Layer 4 of a small transformer language model trained on English Wikipedia (13 layers, counted from 0, width 64).
In attention head 1, each number of a token's query is one row of weights dot the token's vector x plus its bias. The head spreads its attention over the tokens so far by the softmax of query dot key.

Query weights of the head. A number n stands for n times 0.00061.
q0 (bias 0.010): -156 -19 26 -145 94 56 100 121 28 25 -113 -155 73 55 37 -17 -3 50 -69 54 -21 -37 -76 83 89 58 -86 54 -37 -167 -105 -22 78 -128 47 -112 -6 -85 -7 115 72 90 89 38 36 96 16 228 -170 152 89 -6 -83 -38 28 69 -17 69 38 -79 59 -62 -124 19
q1 (bias -0.144): 138 -8 62 55 -56 -138 19 -27 1 46 296 7 13 -67 19 40 -88 -68 18 28 -172 56 46 150 86 11 81 -61 80 21 40 47 98 81 106 258 75 -29 14 14 -55 -196 180 54 103 -97 39 -143 90 -8 -130 -27 -174 181 -7 -73 -213 -209 227 -11 -171 -40 -44 -147
q2 (bias 0.042): 68 95 41 172 -27 -160 -42 -163 3 28 -5 47 59 -54 19 22 48 96 -241 6 -90 191 103 120 83 20 83 -82 -67 72 -21 -42 -29 -15 -50 -125 39 -192 53 -52 -201 -86 42 48 6 -111 149 109 -58 49 -97 -141 -136 75 28 164 -42 210 57 -110 185 -137 -122 50
q3 (bias 0.053): -5 -58 18 23 -103 -140 -60 37 -43 131 185 39 -20 -25 -227 44 250 96 20 -101 93 -38 186 139 -69 -184 86 139 278 180 63 -128 -214 -126 8 210 33 -119 126 -123 -86 39 5 -83 131 62 -36 -54 -48 112 -96 -88 45 242 -100 -9 -59 29 -76 -103 122 -2 98 -118
q4 (bias -0.049): 60 -53 92 -30 105 90 3 -4 -437 112 63 -82 109 -74 -134 -10 -390 -42 -254 257 -134 37 24 3 111 237 115 24 -7 72 129 -4 138 -69 8 2 171 -224 0 -53 -114 87 288 28 208 44 146 58 -148 -22 -145 120 -122 12 -206 152 -71 -149 141 -88 47 48 -156 -20
q5 (bias -0.273): -73 66 -168 -67 -101 -48 81 -60 53 -105 -12 157 -92 -205 -45 100 -36 47 159 -81 85 -64 30 -206 -74 -26 -130 147 57 51 -151 80 -48 -38 111 -53 -130 130 -53 138 76 0 -204 62 41 -16 57 -165 233 -123 54 41 163 146 174 -40 140 -105 -151 15 -169 154 154 91
q6 (bias 0.013): -95 35 10 32 3 -83 -72 -123 -110 21 138 12 63 -78 -122 34 101 4 -48 7 91 12 146 415 -67 50 243 168 4 -1 -47 -39 70 -187 -102 174 69 -102 96 -113 -139 -18 48 -99 141 -77 66 6 -9 51 -194 -29 -31 285 -25 -79 -352 -48 109 56 41 -65 39 -44
q7 (bias -0.102): -313 108 -86 -12 44 83 -57 -50 322 85 229 79 -68 -108 153 -67 -2 58 -38 99 -146 61 178 238 -8 -113 2 91 1 -110 -221 -11 163 -273 300 154 49 171 -144 67 -109 -52 -190 -219 34 -109 0 -268 -14 106 101 -76 -162 90 161 -185 -77 75 202 94 -197 100 107 -291
q8 (bias 0.017): -14 13 113 9 -56 43 -68 -72 -13 93 180 168 6 8 -7 162 134 84 111 -167 209 -121 79 2 -4 -38 -2 55 278 -68 -3 9 -96 -39 -8 98 -58 -23 -150 -72 9 -3 -114 -90 81 -41 -26 -142 52 33 -372 -187 14 -48 -132 -54 13 -52 -150 114 15 -29 -45 13
q9 (bias -0.016): 76 172 -144 -140 -220 -130 14 71 66 26 3 -81 81 36 -33 9 20 -80 -135 73 38 -47 -75 29 69 62 -83 96 -90 -55 -9 -72 122 20 79 -10 69 -155 64 -110 109 8 176 215 -33 3 -48 65 20 66 179 0 36 -92 134 -85 -16 32 138 -62 34 -135 -121 56
q10 (bias -0.105): 169 24 -45 -18 334 54 -121 -147 223 -16 -10 241 -43 33 42 152 -8 -102 112 -129 -191 328 90 -248 3 -128 -114 -94 -60 -58 -41 -136 84 155 203 78 0 79 -51 -63 42 232 -87 -88 -53 -65 -179 -141 -149 -8 139 118 5 100 69 25 -182 -194 -65 49 -310 -158 124 52
q11 (bias -0.001): -16 104 47 -57 43 -207 -65 208 -180 95 -77 -138 58 36 -152 -60 -140 44 -87 -114 144 -137 -135 -34 85 255 -257 113 -66 -88 35 -60 -172 -62 129 -93 -8 -87 -265 19 154 30 130 254 -207 275 82 207 -74 -46 29 -64 26 -48 37 8 69 114 -52 110 100 27 -97 71
q12 (bias 0.023): -154 -25 164 136 21 -98 12 -62 10 103 -100 114 -21 -5 -50 -111 134 -20 -117 -84 -43 -25 11 25 39 100 -64 128 -68 103 -203 -216 -58 -118 119 29 84 10 -51 7 -2 -21 -177 -79 -27 216 46 -13 -276 10 207 140 -101 -70 129 116 130 304 11 14 20 5 10 -202
q13 (bias 0.030): 165 64 8 68 -61 -89 28 121 -88 47 67 3 121 -8 -241 26 36 -20 -138 -197 -8 -42 20 57 211 16 -77 -86 -147 -170 -299 -22 -149 95 91 36 -36 142 -18 13 184 -148 75 213 -160 11 1 173 23 -10 120 33 -83 43 70 -104 169 -95 127 -114 6 -75 -82 87
q14 (bias -0.042): 6 -182 140 -16 -270 -133 99 214 -23 129 92 -56 1 15 -241 162 123 6 72 -252 220 -139 -2 -48 61 -53 -118 133 117 6 24 4 -210 -69 -246 -22 -73 110 26 56 2 27 -11 -153 -82 200 -89 -52 44 -173 -48 61 -88 -94 -46 122 107 13 -149 5 262 179 -38 -82
q15 (bias -0.088): 31 -204 132 -3 86 157 302 -91 8 42 -75 -189 361 -75 224 -87 -242 97 -184 -33 -242 137 152 27 92 48 155 -31 -182 -221 -8 318 280 1 148 35 188 -123 -284 -92 138 33 -67 197 3 -148 37 196 -80 -26 -37 91 -271 54 -108 33 -148 11 193 -127 -265 77 4 31
q16 (bias 0.082): 398 -283 -192 -149 -178 -96 -40 269 -104 -28 -19 -47 83 -40 210 -34 187 -37 -18 94 231 -6 -53 -28 -27 -65 18 126 147 56 185 -150 -132 46 -215 208 130 -14 -82 -297 177 114 311 39 -72 -72 -164 -2 36 182 38 -27 96 -224 26 -73 -146 -67 63 -86 102 -163 48 -47
q17 (bias 0.047): 77 75 291 -13 113 116 143 -145 -91 -55 53 -86 -169 -103 55 106 -152 192 24 245 -52 -152 18 -329 18 130 337 -170 18 15 54 308 248 178 -29 -72 -129 52 6 66 -216 -184 -79 113 -212 -142 47 -59 141 -213 -382 -35 -160 82 -57 149 20 42 -91 -138 -147 -6 -95 -79
q18 (bias 0.021): 13 -130 -34 -68 -160 -94 98 -63 -103 97 122 -205 307 83 89 40 6 75 -56 8 -2 60 -6 -17 79 -106 96 77 -2 -169 -111 234 55 -82 7 21 -140 -55 -14 -203 180 65 -128 101 222 83 -69 70 61 28 167 206 -116 -107 -212 5 114 -69 97 -109 -75 3 99 -35
q19 (bias -0.026): -77 -16 192 171 -101 131 178 -104 132 -15 186 133 -113 -79 -19 220 168 65 87 -269 141 -159 225 226 -27 -35 70 179 53 -191 -160 -36 152 -160 -20 9 40 87 -160 79 -119 83 -127 -113 -55 -165 123 -65 -69 -103 -279 -124 59 -15 72 -31 175 -26 -196 26 127 66 -106 -121
q20 (bias -0.005): 141 -18 -204 -173 -183 112 -162 100 -89 -194 -67 -438 -167 150 -267 25 48 4 155 230 194 -39 -72 -18 -71 94 -16 8 93 -16 147 74 69 -80 -318 -93 -47 -176 -35 73 -193 121 168 284 -27 236 -100 179 12 -200 -12 98 108 42 -47 -7 177 -4 102 34 13 -30 23 147
q21 (bias -0.006): 214 83 -24 11 -139 -10 174 314 41 50 -126 -106 -52 -134 -26 1 47 77 194 25 46 -31 -21 45 -58 2 -88 -282 -192 -38 146 45 -128 81 -81 -75 4 -1 -249 123 -92 115 183 428 -233 -227 3 178 201 -2 -316 -283 -13 31 74 -13 -16 15 16 97 -2 -1 1 183
q22 (bias -0.027): 39 -98 176 -109 224 -60 -199 -162 34 -19 175 84 -14 -30 111 85 142 -15 9 -4 166 -25 -91 -187 2 -111 -40 146 32 8 -62 -21 26 169 47 -2 -98 -106 -56 42 15 -55 -162 -39 -81 -45 96 51 -82 104 -31 -20 243 -87 -12 42 31 79 -89 -70 47 80 41 -17
q23 (bias -0.025): 181 203 -102 282 24 55 93 51 -55 -18 -145 88 15 64 -118 -138 -55 -104 -90 200 -25 -158 142 140 83 30 -40 -40 174 223 157 -114 -1 -51 100 199 185 -15 -145 -167 17 -81 -27 12 -133 -157 -97 -15 29 -29 -171 -91 -66 -42 -82 -49 -6 -239 33 72 14 -38 -119 114
q24 (bias 0.100): -148 86 -90 -150 102 105 -35 -33 -107 -18 -201 -226 -177 4 186 59 -311 -138 -38 100 0 -151 59 -159 7 24 -122 217 39 127 70 1 76 -27 133 -81 108 55 65 -63 -90 -56 119 -65 270 -25 0 50 -18 74 165 88 101 7 41 -77 190 -106 15 73 -32 -86 57 -15
q25 (bias -0.044): -314 81 169 120 133 -40 46 -73 -51 96 -99 -222 34 -159 49 -123 -333 168 -242 62 -129 64 86 281 -151 120 73 -41 -302 -113 -17 285 236 -128 306 -187 -44 -218 72 39 -191 -111 -187 194 -128 -116 210 286 73 2 -104 -8 -170 -43 -40 189 197 105 133 -16 -83 111 -86 162
q26 (bias 0.037): -136 -10 -120 85 131 -203 -52 101 -40 -194 -121 -107 71 -66 47 -85 97 -56 -53 53 -129 241 7 156 84 -2 95 -90 -4 -75 -13 -78 -14 -281 -101 -51 -1 17 111 -131 -29 77 146 -111 190 -66 109 123 29 121 173 42 10 -9 -21 18 3 15 -50 102 -7 -54 188 -35
q27 (bias 0.081): -139 -22 -6 -294 -100 16 43 -37 -139 231 108 -81 -13 34 5 29 60 36 -105 243 78 -103 -159 -58 -30 67 111 8 -65 -139 -89 -30 121 -115 134 -32 31 -44 -66 4 90 192 -72 143 -66 53 38 214 -23 55 -18 17 74 -106 69 101 35 112 -123 -137 -3 106 -129 -23
q28 (bias -0.055): -111 64 -17 -116 193 -5 287 -101 -157 207 -103 89 174 -126 -22 -81 -258 95 -132 -206 30 -55 176 286 -117 260 -24 -20 -207 -148 150 72 205 13 302 -64 80 -469 -86 -81 -117 80 113 245 -72 51 78 288 0 -49 -306 -222 -60 236 96 20 -152 -82 -3 -99 -146 44 -192 300
q29 (bias 0.015): 33 32 -79 -169 -72 -151 -216 -76 15 -99 171 -12 -11 -21 155 68 477 55 144 69 65 -82 -339 -83 -132 -64 93 -195 -140 6 -118 -33 -28 197 -279 -47 -95 157 356 150 174 68 48 -232 -82 -18 -54 -123 100 90 79 158 223 -187 -57 -49 36 330 65 0 134 -80 48 -136
q30 (bias -0.066): -10 9 -12 13 -30 -226 -20 -77 45 -167 -64 17 -46 92 -3 13 294 -45 33 -103 329 -13 -96 153 -36 84 89 -51 169 192 -63 87 -78 27 -294 -79 -134 -34 24 -7 29 -193 -233 -67 -55 127 71 -47 169 -38 -174 -285 305 -22 45 102 -27 205 -30 30 83 121 -43 115
q31 (bias -0.031): 286 85 87 81 -72 68 -57 -84 -119 138 200 105 46 56 -126 0 -50 32 46 107 64 44 65 62 52 -21 1 49 96 12 164 2 -43 31 -69 -50 2 70 52 -78 6 70 -40 31 78 -168 -36 -72 67 -98 -294 48 -154 -28 -140 134 -46 -189 -137 -2 22 -70 -4 -56

Each question shows a short text with each token's key, already scaled and adjusted for position as the last token sees it. A number n stands for n times 0.0037.

Then comes the last token's vector x. A number n stands for n times 0.01.

0 " was": -40 -80 65 -126 -11 -58 -15 -76 -17 -31 -41 21 -20 -63 16 19 -30 9 -10 -12 -23 -18 -19 -13 46 -39 95 58 -86 -27 70 34
1 " a": 15 30 54 -143 -20 -72 -30 -132 -36 -10 -2 -57 20 54 57 16 -35 25 41 -38 -48 15 44 -43 57 -5 16 102 -98 -26 -12 77
2 " run": 40 -58 -160 -192 -57 11 197 9 -30 -33 19 21 16 -29 24 -20 -1 34 -14 15 -50 166 64 -11 -48 -67 64 18 8 6 -18 46
3 "ner": 66 -25 -128 -223 -12 89 211 -117 -47 80 36 20 102 -83 53 21 -11 44 43 62 26 114 -30 -12 -17 -85 3 -49 14 -6 -58 -34
4 "-up": 54 -38 -67 -214 137 18 144 -33 -13 12 78 65 30 -83 68 -15 -9 24 28 49 51 134 104 -63 4 -28 -92 12 40 24 -63 -10
x: 151 163 28 207 -182 -74 23 -77 -86 -92 -2 -11 -117 -136 150 5 -55 102 -81 66 -36 18 286 -107 -14 -34 67 129 -68 -62 70 141 -254 -28 15 -1 84 -43 63 112 54 0 -43 138 54 -52 -244 14 -260 -38 -52 -68 50 96 -78 79 237 -115 -70 -129 322 45 -204 -81
Which token does the last token look at most, and with what share of its attention? 1 " a", with about 50%

0 " R": -90 -40 -371 -86 0 150 166 -1 -100 204 -46 -60 68 -56 -36 -2 58 31 28 -39 -67 188 -10 93 -16 -91 -41 168 9 63 -95 -8
1 "ole": -10 0 -128 -178 -148 106 219 -23 42 133 74 -39 83 -19 105 2 -35 76 89 -12 -35 185 -121 64 61 -181 -265 156 -47 56 -52 -32
2 " |": 124 -108 -9 -247 -166 -45 -50 -174 -60 45 9 -43 20 26 26 6 -3 -1 -9 11 19 77 135 -1 21 2 -8 77 5 14 -25 -8
3 " Notes": 205 -97 -108 -99 71 147 97 -56 8 12 103 25 64 -58 98 8 -20 68 -43 16 76 115 130 29 -5 -54 -55 174 -31 31 -74 -20
4 " |\n": 76 -134 54 -342 170 -187 -129 -152 -6 -8 8 25 15 -36 -38 -27 -37 -1 2 72 54 -24 88 4 -64 -112 65 168 70 69 -9 -2
x: 83 180 161 360 -258 -96 207 -89 -76 -77 91 -25 -142 -127 109 10 -40 278 28 128 -48 82 0 -12 49 -162 -67 -33 -50 149 -16 38 -196 -72 -31 -169 61 -174 -66 -137 -173 52 93 63 162 120 -148 127 -116 120 10 -88 87 112 -68 61 -103 -13 -16 -69 -10 35 -20 -130
To which token does the last token give the most attention? 4 " |\n"

0 " Down": -56 -62 -121 -196 -15 28 210 -68 -50 136 44 38 45 31 34 -51 60 10 4 2 -99 173 33 -7 -6 -26 -59 -27 -17 -6 6 -14
1 " in": -27 -33 75 -234 -58 -97 -72 -41 -8 73 -35 23 22 17 18 -19 48 -12 12 -24 -74 53 31 -2 -16 28 -35 -51 51 53 -69 -21
2 " the": 23 -5 -16 -177 -39 -92 13 -143 -43 22 -52 -45 43 78 18 -5 -10 -1 26 -23 -55 -5 57 5 -32 17 -10 53 -44 8 -43 43
3 " Del": 27 -17 -62 -145 38 67 170 -85 -22 64 -23 -33 17 10 45 -8 21 15 36 -46 -30 103 -112 27 41 -97 -28 84 -36 2 -52 28
4 "ta": 31 -26 -164 -112 62 91 172 -79 7 112 46 17 31 110 30 -5 22 36 38 8 37 110 -28 -19 3 -73 -117 36 8 4 -52 4
x: 291 2 94 82 -350 16 -75 -126 157 15 29 -20 -132 -108 42 222 -136 102 -111 68 -112 -29 -17 -153 4 -153 -55 -64 72 -28 125 -69 -190 50 -91 -100 13 23 127 -110 208 -64 -48 147 56 166 -47 124 -160 165 62 -107 14 159 60 -134 120 15 -93 -74 150 -28 -76 76
Which two tokens does the last token look at most, in order? 2 " the", 1 " in"

0 " |\n": -83 -132 55 -205 -5 -117 -114 -120 -16 21 -41 19 5 -26 -36 -8 -26 -5 9 43 15 -36 20 27 -55 -56 21 72 42 41 26 -20
1 "|": -21 -31 8 -125 -84 -47 -40 -106 -24 1 -29 -51 22 18 37 0 -27 9 3 -15 12 38 39 27 -36 32 45 37 8 8 -32 25
2 " ": -6 -32 -125 -52 -62 82 80 -92 -49 -19 -89 -59 46 -27 -89 13 59 7 -21 -28 -14 -17 5 23 28 52 67 -45 30 25 -55 -5
3 "1": 96 -22 -233 -18 7 121 -19 -86 -2 -14 -31 -93 67 -116 -89 -6 38 5 -33 -11 -5 9 76 53 -26 109 96 27 47 32 -17 -12
4 "9": 25 2 -167 -41 88 110 21 -107 31 -16 -57 -108 50 -37 -74 6 -3 23 4 -73 -18 -30 56 50 0 135 41 -14 17 106 32 -1
x: -28 193 22 294 -8 -134 -103 -153 45 -154 -152 -60 -69 -163 134 151 78 145 86 35 -18 -27 0 10 118 -146 115 -200 -51 79 -29 69 12 185 -105 -103 -137 -148 54 -28 266 0 -122 -98 66 -61 -89 331 -83 34 -108 -120 64 174 -83 160 -23 49 -125 -48 25 -89 -23 27
Which token does the last token look at most, and with what share of its attention? 0 " |\n", with about 40%

0 " ": -158 -53 -224 -98 -8 59 108 -24 -30 30 -80 -61 20 20 -8 -19 63 -12 -36 -8 -10 7 121 -4 -22 93 46 18 104 56 -61 1
1 "2": -70 -21 -311 -18 -201 142 -67 -89 32 56 1 -59 22 -69 -65 -20 72 -17 -41 31 6 70 139 19 -36 129 87 37 140 40 -26 -30
2 "0": 60 13 -255 -88 -105 132 4 -125 38 48 2 -72 41 -41 -18 -21 15 0 12 -5 26 30 88 2 -20 128 53 -25 134 95 -1 -5
3 "0": 44 -42 -187 -93 46 95 94 -132 -9 49 -18 -97 43 -96 -6 -11 9 6 19 -67 -61 31 3 13 3 108 9 -15 41 31 65 -1
4 "7": -3 -53 -146 -177 140 28 131 -126 -22 56 -44 -77 46 -35 -4 -27 -6 14 28 -81 -50 34 52 -24 38 86 -34 36 -53 7 78 6
x: 180 224 70 233 -95 -119 -52 -268 -74 -243 -81 -86 -97 -218 143 115 -95 23 -174 23 -34 126 61 -11 -78 30 71 -34 -6 -68 132 -33 -143 27 -80 42 -100 -142 -31 17 134 30 -86 37 50 -35 -166 231 -92 121 18 -76 138 43 -131 176 -3 60 56 82 182 -7 -93 134
To which token does the last token give the most attention? 4 "7"

0 " Dis": -42 -21 -241 7 -6 140 142 35 -21 61 1 -65 40 51 -11 -8 90 54 -57 -83 -86 87 -8 59 46 -13 -55 10 -10 29 -53 -4
1 "ney": -16 -30 -126 -108 -112 35 140 -52 4 61 74 19 52 17 32 -18 17 26 -7 9 -36 80 -10 15 27 -55 -53 10 2 23 -37 -15
2 " |": 67 -48 7 -132 -105 -35 -45 -93 -15 24 -3 -16 4 5 27 3 -19 -1 7 25 23 31 72 3 -3 6 28 39 17 -1 -3 -2
3 " Pro": 21 -37 -49 -71 9 59 137 -70 -15 -10 18 -63 26 -13 16 -29 14 33 -6 -54 7 31 -32 59 3 -41 -26 107 -54 -22 -44 14
4 "t": -1 -46 -213 -42 87 105 54 -17 4 21 56 -6 31 -34 -42 0 27 15 24 -18 48 29 -72 -25 68 -87 -66 47 -7 -12 -77 13
x: 237 -16 -3 50 -273 -55 -78 -159 13 10 123 -75 -212 -41 99 57 200 176 -58 3 0 -192 -33 10 55 -138 -88 48 -69 -75 36 69 -240 115 -225 -39 22 64 -50 -132 217 -19 6 204 242 145 -4 -56 -119 1 64 24 11 135 1 -37 89 144 -241 76 59 24 -64 40
Which two tokens does the last token look at most, in order? 1 "ney", 2 " |"

0 ".": -248 -73 75 -158 -84 -94 -157 -84 15 -12 23 8 60 -29 -12 23 -81 8 21 64 80 -27 152 -36 74 -4 109 209 -57 -3 21 20
1 " Brad": -8 -4 -153 -115 -70 92 262 -151 6 139 25 23 82 62 -13 -13 18 22 34 -17 -38 141 -134 82 65 -146 -64 89 -94 -58 -7 11
2 "en": 75 12 -183 -197 -39 92 143 -126 21 92 48 16 88 -26 -57 -12 -10 20 116 23 45 91 -60 -44 88 -139 -111 -18 26 16 -39 -10
3 " den": 95 -14 -94 -169 -79 41 189 -63 -84 -11 -18 -7 110 21 81 61 -25 9 -15 169 21 106 -57 56 -18 -119 84 147 -175 -123 -137 36
4 "ied": 63 -9 -78 -283 166 -40 102 -49 30 -21 34 43 70 61 37 -3 -29 6 16 66 36 17 155 -53 -64 -16 -92 -12 -17 20 -75 4
x: 116 101 200 125 -208 34 14 -234 9 -120 53 79 -135 -225 222 -26 18 130 -99 37 34 58 249 -11 47 -53 -22 -51 -78 -73 81 -117 -109 -80 -69 211 -148 94 22 -83 8 -40 84 27 211 51 -104 -127 -254 -45 -32 44 -68 229 -40 42 47 -79 -61 -173 214 164 -121 5
Which token does the last token look at most, and with what share of its attention? 3 " den", with about 50%

0 " ": -185 -62 -263 -115 -9 70 126 -28 -35 35 -94 -72 24 24 -10 -22 74 -14 -42 -9 -12 8 143 -5 -26 109 55 21 122 66 -71 1
1 " |\n\n": -55 -109 157 -158 -109 -122 -68 -225 -30 52 -20 2 15 81 90 18 -49 22 16 66 81 17 109 -47 -31 -68 85 103 21 30 -27 39
2 "===": 64 -4 132 -191 -78 -34 -62 -106 37 -39 6 -9 23 14 109 -10 -3 27 -29 -26 75 5 100 -38 10 -4 56 107 -22 21 -54 35
3 " Television": 67 -38 -101 -81 60 165 186 -148 18 -44 120 66 18 -1 93 -13 25 55 -19 6 24 166 22 -37 -6 -6 -35 14 13 -17 -56 1
4 " ===\n\n": 26 -79 93 -196 29 -132 -59 -219 -90 106 -24 -13 20 68 56 -10 12 11 -4 -3 -27 3 81 -24 -57 -31 33 11 2 106 -24 11
x: 39 129 158 245 -260 22 70 -40 -72 71 64 57 -93 -234 205 90 -27 38 -57 73 -263 141 -58 36 25 -107 -54 -37 -84 44 -24 60 55 100 -111 -234 38 -320 49 -17 -280 -34 69 82 175 160 -153 27 -224 29 -59 -54 150 32 56 56 37 60 56 -153 52 -32 21 67
Which token does the last token look at most, and with what share of its attention? 4 " ===\n\n", with about 40%

0 "0": -61 -60 -142 -130 -59 24 51 -122 -12 34 40 -35 26 -25 13 -26 8 16 10 -31 -33 39 43 -33 18 29 -6 4 46 17 29 20
1 "1": -13 -72 -114 -142 -89 7 81 -115 -50 46 -1 -61 24 -7 26 -24 12 22 0 -14 -52 24 65 -25 20 34 5 39 17 3 28 14
2 " |": 87 -66 15 -124 -108 -45 -92 -114 -25 40 -41 -54 9 3 30 19 -12 -20 -7 -22 -5 17 72 25 6 40 19 103 -1 27 -4 8
3 " The": 16 -13 39 -136 21 -22 12 -137 -23 9 14 -31 20 53 10 -23 4 13 16 -41 -31 21 53 -5 0 -8 -30 104 -62 19 -12 32
4 " Little": -3 1 -34 -173 11 38 154 -123 -28 82 24 -25 53 87 6 -34 29 23 28 -60 -58 103 -13 -6 39 -4 -60 25 -105 19 5 22
x: 292 85 -1 147 -332 -32 26 109 -4 -144 -150 5 -42 59 129 179 -30 -74 -59 -111 -136 -71 112 57 -140 -66 -79 -141 -55 -98 -64 11 -39 -4 -129 88 34 -71 56 -96 204 -43 -82 207 60 155 -184 310 -117 58 54 -48 148 113 3 97 73 59 15 -227 113 13 -58 -57
To which token does the last token give the most attention? 2 " |"

0 " in": -52 -79 129 -200 -17 -92 -158 -13 10 -13 -81 -8 -13 65 -39 -2 62 -36 -15 -54 -80 2 -5 29 -21 61 -16 -54 72 90 -89 -10
1 " A": 74 9 -114 -45 -34 48 42 -89 -33 73 -33 -45 5 50 -8 -16 46 14 32 -150 -125 85 -25 -2 29 35 -94 41 12 72 -36 21
2 " R": 13 -60 -206 -51 -10 108 105 -25 -101 117 -33 -26 26 -21 -42 6 60 15 10 -46 -61 104 -46 40 9 -67 1 82 25 58 -80 10
3 "a": 65 -33 -188 -78 4 80 143 -53 2 142 15 -20 30 40 -5 6 17 27 68 -5 -6 86 -51 2 52 -89 -132 50 46 37 -41 4
4 "is": 34 -112 -139 -133 79 40 123 -109 -44 100 29 -40 59 60 -27 24 34 5 20 32 18 40 -53 4 31 -139 -87 67 76 34 -84 -2
x: 223 37 136 151 -254 -175 35 -193 24 -32 -95 -5 -33 -374 92 -62 37 63 -56 -74 -74 12 16 -150 148 -65 11 -1 -83 87 155 -2 -176 227 -108 -34 -8 38 88 -74 257 24 196 88 102 126 -46 11 -159 130 -30 18 30 111 5 -130 100 -70 -126 -23 105 -50 -176 61
To which token does the last token give the most attention? 0 " in"

0 "9": -85 -83 -167 -129 -46 34 149 -148 -72 56 -7 -96 22 10 30 -16 -19 78 9 -54 -110 10 87 -8 93 25 -5 11 -44 -44 130 -1
1 "5": -14 -89 -178 -118 -96 41 112 -132 -70 70 -1 -116 24 -3 11 -17 -8 54 5 -50 -76 5 47 -10 68 15 23 39 -27 -34 115 -4
2 "8": 88 -79 -129 -184 -103 32 113 -148 -38 68 -7 -67 33 -10 9 -15 -22 57 23 -33 -59 33 79 -17 74 43 -13 46 -76 -13 126 -4
3 ",": 122 -95 94 -212 38 -146 -93 -154 -52 16 -62 -98 8 14 55 -2 -65 -1 3 -60 -54 -2 35 63 42 -6 57 161 -82 0 46 12
4 " which": 60 -36 172 -143 39 -88 -7 -105 11 -24 -29 -21 10 52 23 56 -63 0 26 61 29 -1 -121 12 13 -29 50 103 -51 -32 -2 51
x: 276 120 75 361 -100 -75 -48 127 95 -56 -125 -42 -120 -152 -55 99 -188 34 -16 62 -47 77 -37 133 252 165 -68 95 -37 21 -33 -64 -1 27 -104 -33 -29 -142 74 2 -23 -62 -92 29 195 121 -322 -8 -201 132 -105 33 14 37 -77 43 -93 38 -8 -87 18 50 -261 23
To which token does the last token give the most attention? 4 " which"

0 "ar": -76 -43 -45 -259 -15 7 150 -123 -52 122 -21 -6 48 77 25 -10 10 15 64 17 -9 103 0 -20 -24 -91 -139 57 -15 29 -45 -31
1 "let": -61 -70 -45 -271 -106 24 108 -104 -8 85 87 20 31 62 13 0 -4 23 31 63 67 121 -48 -29 19 -120 -78 90 -36 32 -10 -1
2 "t": 71 -56 -177 -191 -124 50 112 -116 -11 98 81 33 61 58 16 11 2 34 41 63 81 110 -14 -56 71 -127 -100 99 -58 -21 -52 14
3 " on": 56 -56 98 -246 2 -195 -74 -82 -8 105 -9 14 0 71 -6 -4 6 -34 68 -9 -16 23 31 -59 -49 38 -54 -19 47 38 -1 48
4 " the": 25 -8 48 -200 65 -93 16 -189 -10 9 -18 -27 52 81 -10 -11 -9 -4 39 -12 -9 -5 44 -17 -8 4 -52 71 -87 7 -33 47
x: 113 146 -121 258 -298 -63 29 152 -75 34 -184 -24 -233 -157 145 106 -61 82 39 -79 -202 129 122 56 222 33 9 -143 -135 46 -1 -59 -77 -11 32 -17 25 -26 113 -24 -82 -60 -23 69 84 102 -125 150 -164 68 47 -106 -7 93 -63 233 3 -46 21 -18 173 -134 -202 -38
To which token does the last token give the most attention? 3 " on"

0 ",": -86 -83 28 -179 -33 -39 -105 -134 -19 -1 -39 -60 3 24 -7 2 -46 6 28 -21 19 52 19 52 13 -19 49 107 -51 -41 31 -5
1 " she": 6 -17 31 -121 34 47 69 -169 -1 49 -14 -12 45 23 1 14 -25 18 54 15 27 22 -160 16 26 -88 13 -23 -61 0 13 32
2 " performed": 43 -71 -16 -159 -21 -3 87 -81 -24 -7 65 47 4 -19 57 -11 1 10 -13 13 -27 51 64 -52 12 -41 10 -45 29 19 5 31
3 " as": 75 6 20 -178 2 -106 -25 -99 -15 21 -47 -46 47 21 52 25 -45 -5 9 24 -1 -13 35 7 -31 4 86 60 24 -28 -18 22
4 " N": -8 -34 -186 -16 44 54 5 -123 -44 47 -104 -62 23 -16 -46 -12 42 -24 26 -45 -64 45 -64 30 26 -6 65 20 53 -29 -74 25
x: 73 -72 27 366 -90 -53 -30 37 13 -55 -132 -84 -258 -24 25 108 165 60 106 68 -214 -62 71 -47 -111 95 -41 -36 -180 107 -36 -60 -331 207 -52 -87 79 -81 -13 55 112 -130 21 172 152 -54 1 282 -102 69 29 -7 117 -67 17 100 27 -146 18 70 -17 -101 -84 120
To which token does the last token give the most attention? 0 ","

0 " of": -70 -70 156 -211 7 -52 -82 -107 -13 -14 -9 4 44 41 -20 40 30 1 -18 -4 -6 14 12 1 42 40 -5 -32 -112 -6 3 1
1 " De": 6 -10 -37 -162 -34 48 154 -113 -20 39 -52 -96 86 42 -33 -2 23 31 38 -96 -19 -14 -106 26 93 -47 -4 23 -111 3 6 25
2 "ath": 66 -44 -71 -168 -102 72 97 -50 -19 59 41 7 47 42 -28 -12 41 7 21 55 -4 105 -50 -18 83 -89 -67 30 4 24 -57 -11
3 " |": 142 -88 39 -153 8 -48 -69 -129 -17 14 -13 -23 -5 27 2 8 -19 -12 6 40 41 27 55 8 -1 -4 30 58 14 -1 2 -3
4 " Do": -27 -77 -93 -79 98 49 84 -94 -17 33 11 -48 51 -25 -52 20 -18 11 35 -88 24 91 -54 40 13 -60 -12 113 -78 10 21 43
x: 236 25 95 172 -234 -114 6 31 -106 -76 -173 90 -189 -56 -130 84 100 -57 146 149 -23 -106 65 -77 74 -187 27 -98 -212 55 11 59 -58 51 -17 -121 72 -143 101 60 249 -108 -83 257 189 16 -126 309 -174 -43 28 2 14 83 -141 -160 59 29 83 21 36 -4 -36 2
To which token does the last token give the most attention? 0 " of"

0 "W": -36 17 -227 -44 -66 44 104 -40 5 105 27 8 65 9 -43 -18 -7 29 79 -46 -48 120 -22 -32 96 -28 -74 50 -65 1 28 45
1 "eek": 11 -32 -119 -130 -111 37 152 -43 -21 61 82 38 23 -12 19 -4 -2 28 45 -15 -27 168 10 -74 80 -25 -53 5 -16 -29 34 23
2 "\n": 52 -128 40 -185 -75 -106 -79 -153 -42 68 -27 -20 36 19 -27 0 1 -6 5 -11 -23 27 41 28 -28 -38 -28 69 -11 69 -3 -3
3 "P": 94 -4 -221 -35 25 59 29 -75 -46 34 -11 -1 52 -31 20 22 -14 24 12 17 -3 114 -28 31 6 -14 32 80 -1 -77 -29 2
4 "oll": 59 -66 -184 -157 78 38 119 -45 -48 48 9 -24 47 28 -78 -5 19 -7 0 38 9 83 -36 15 18 -57 65 74 -23 -51 7 10
x: 287 156 101 139 -213 -73 -214 171 -98 -36 -7 -13 72 -80 262 77 66 12 -35 -73 -30 -14 14 -221 38 -267 -11 4 7 -96 75 14 -269 -63 -119 -60 110 144 -140 40 210 -89 -15 1 146 111 40 194 -31 10 -20 -17 6 129 -33 -2 -57 15 -84 -74 98 35 -266 141
To which token does the last token give the most attention? 2 "\n"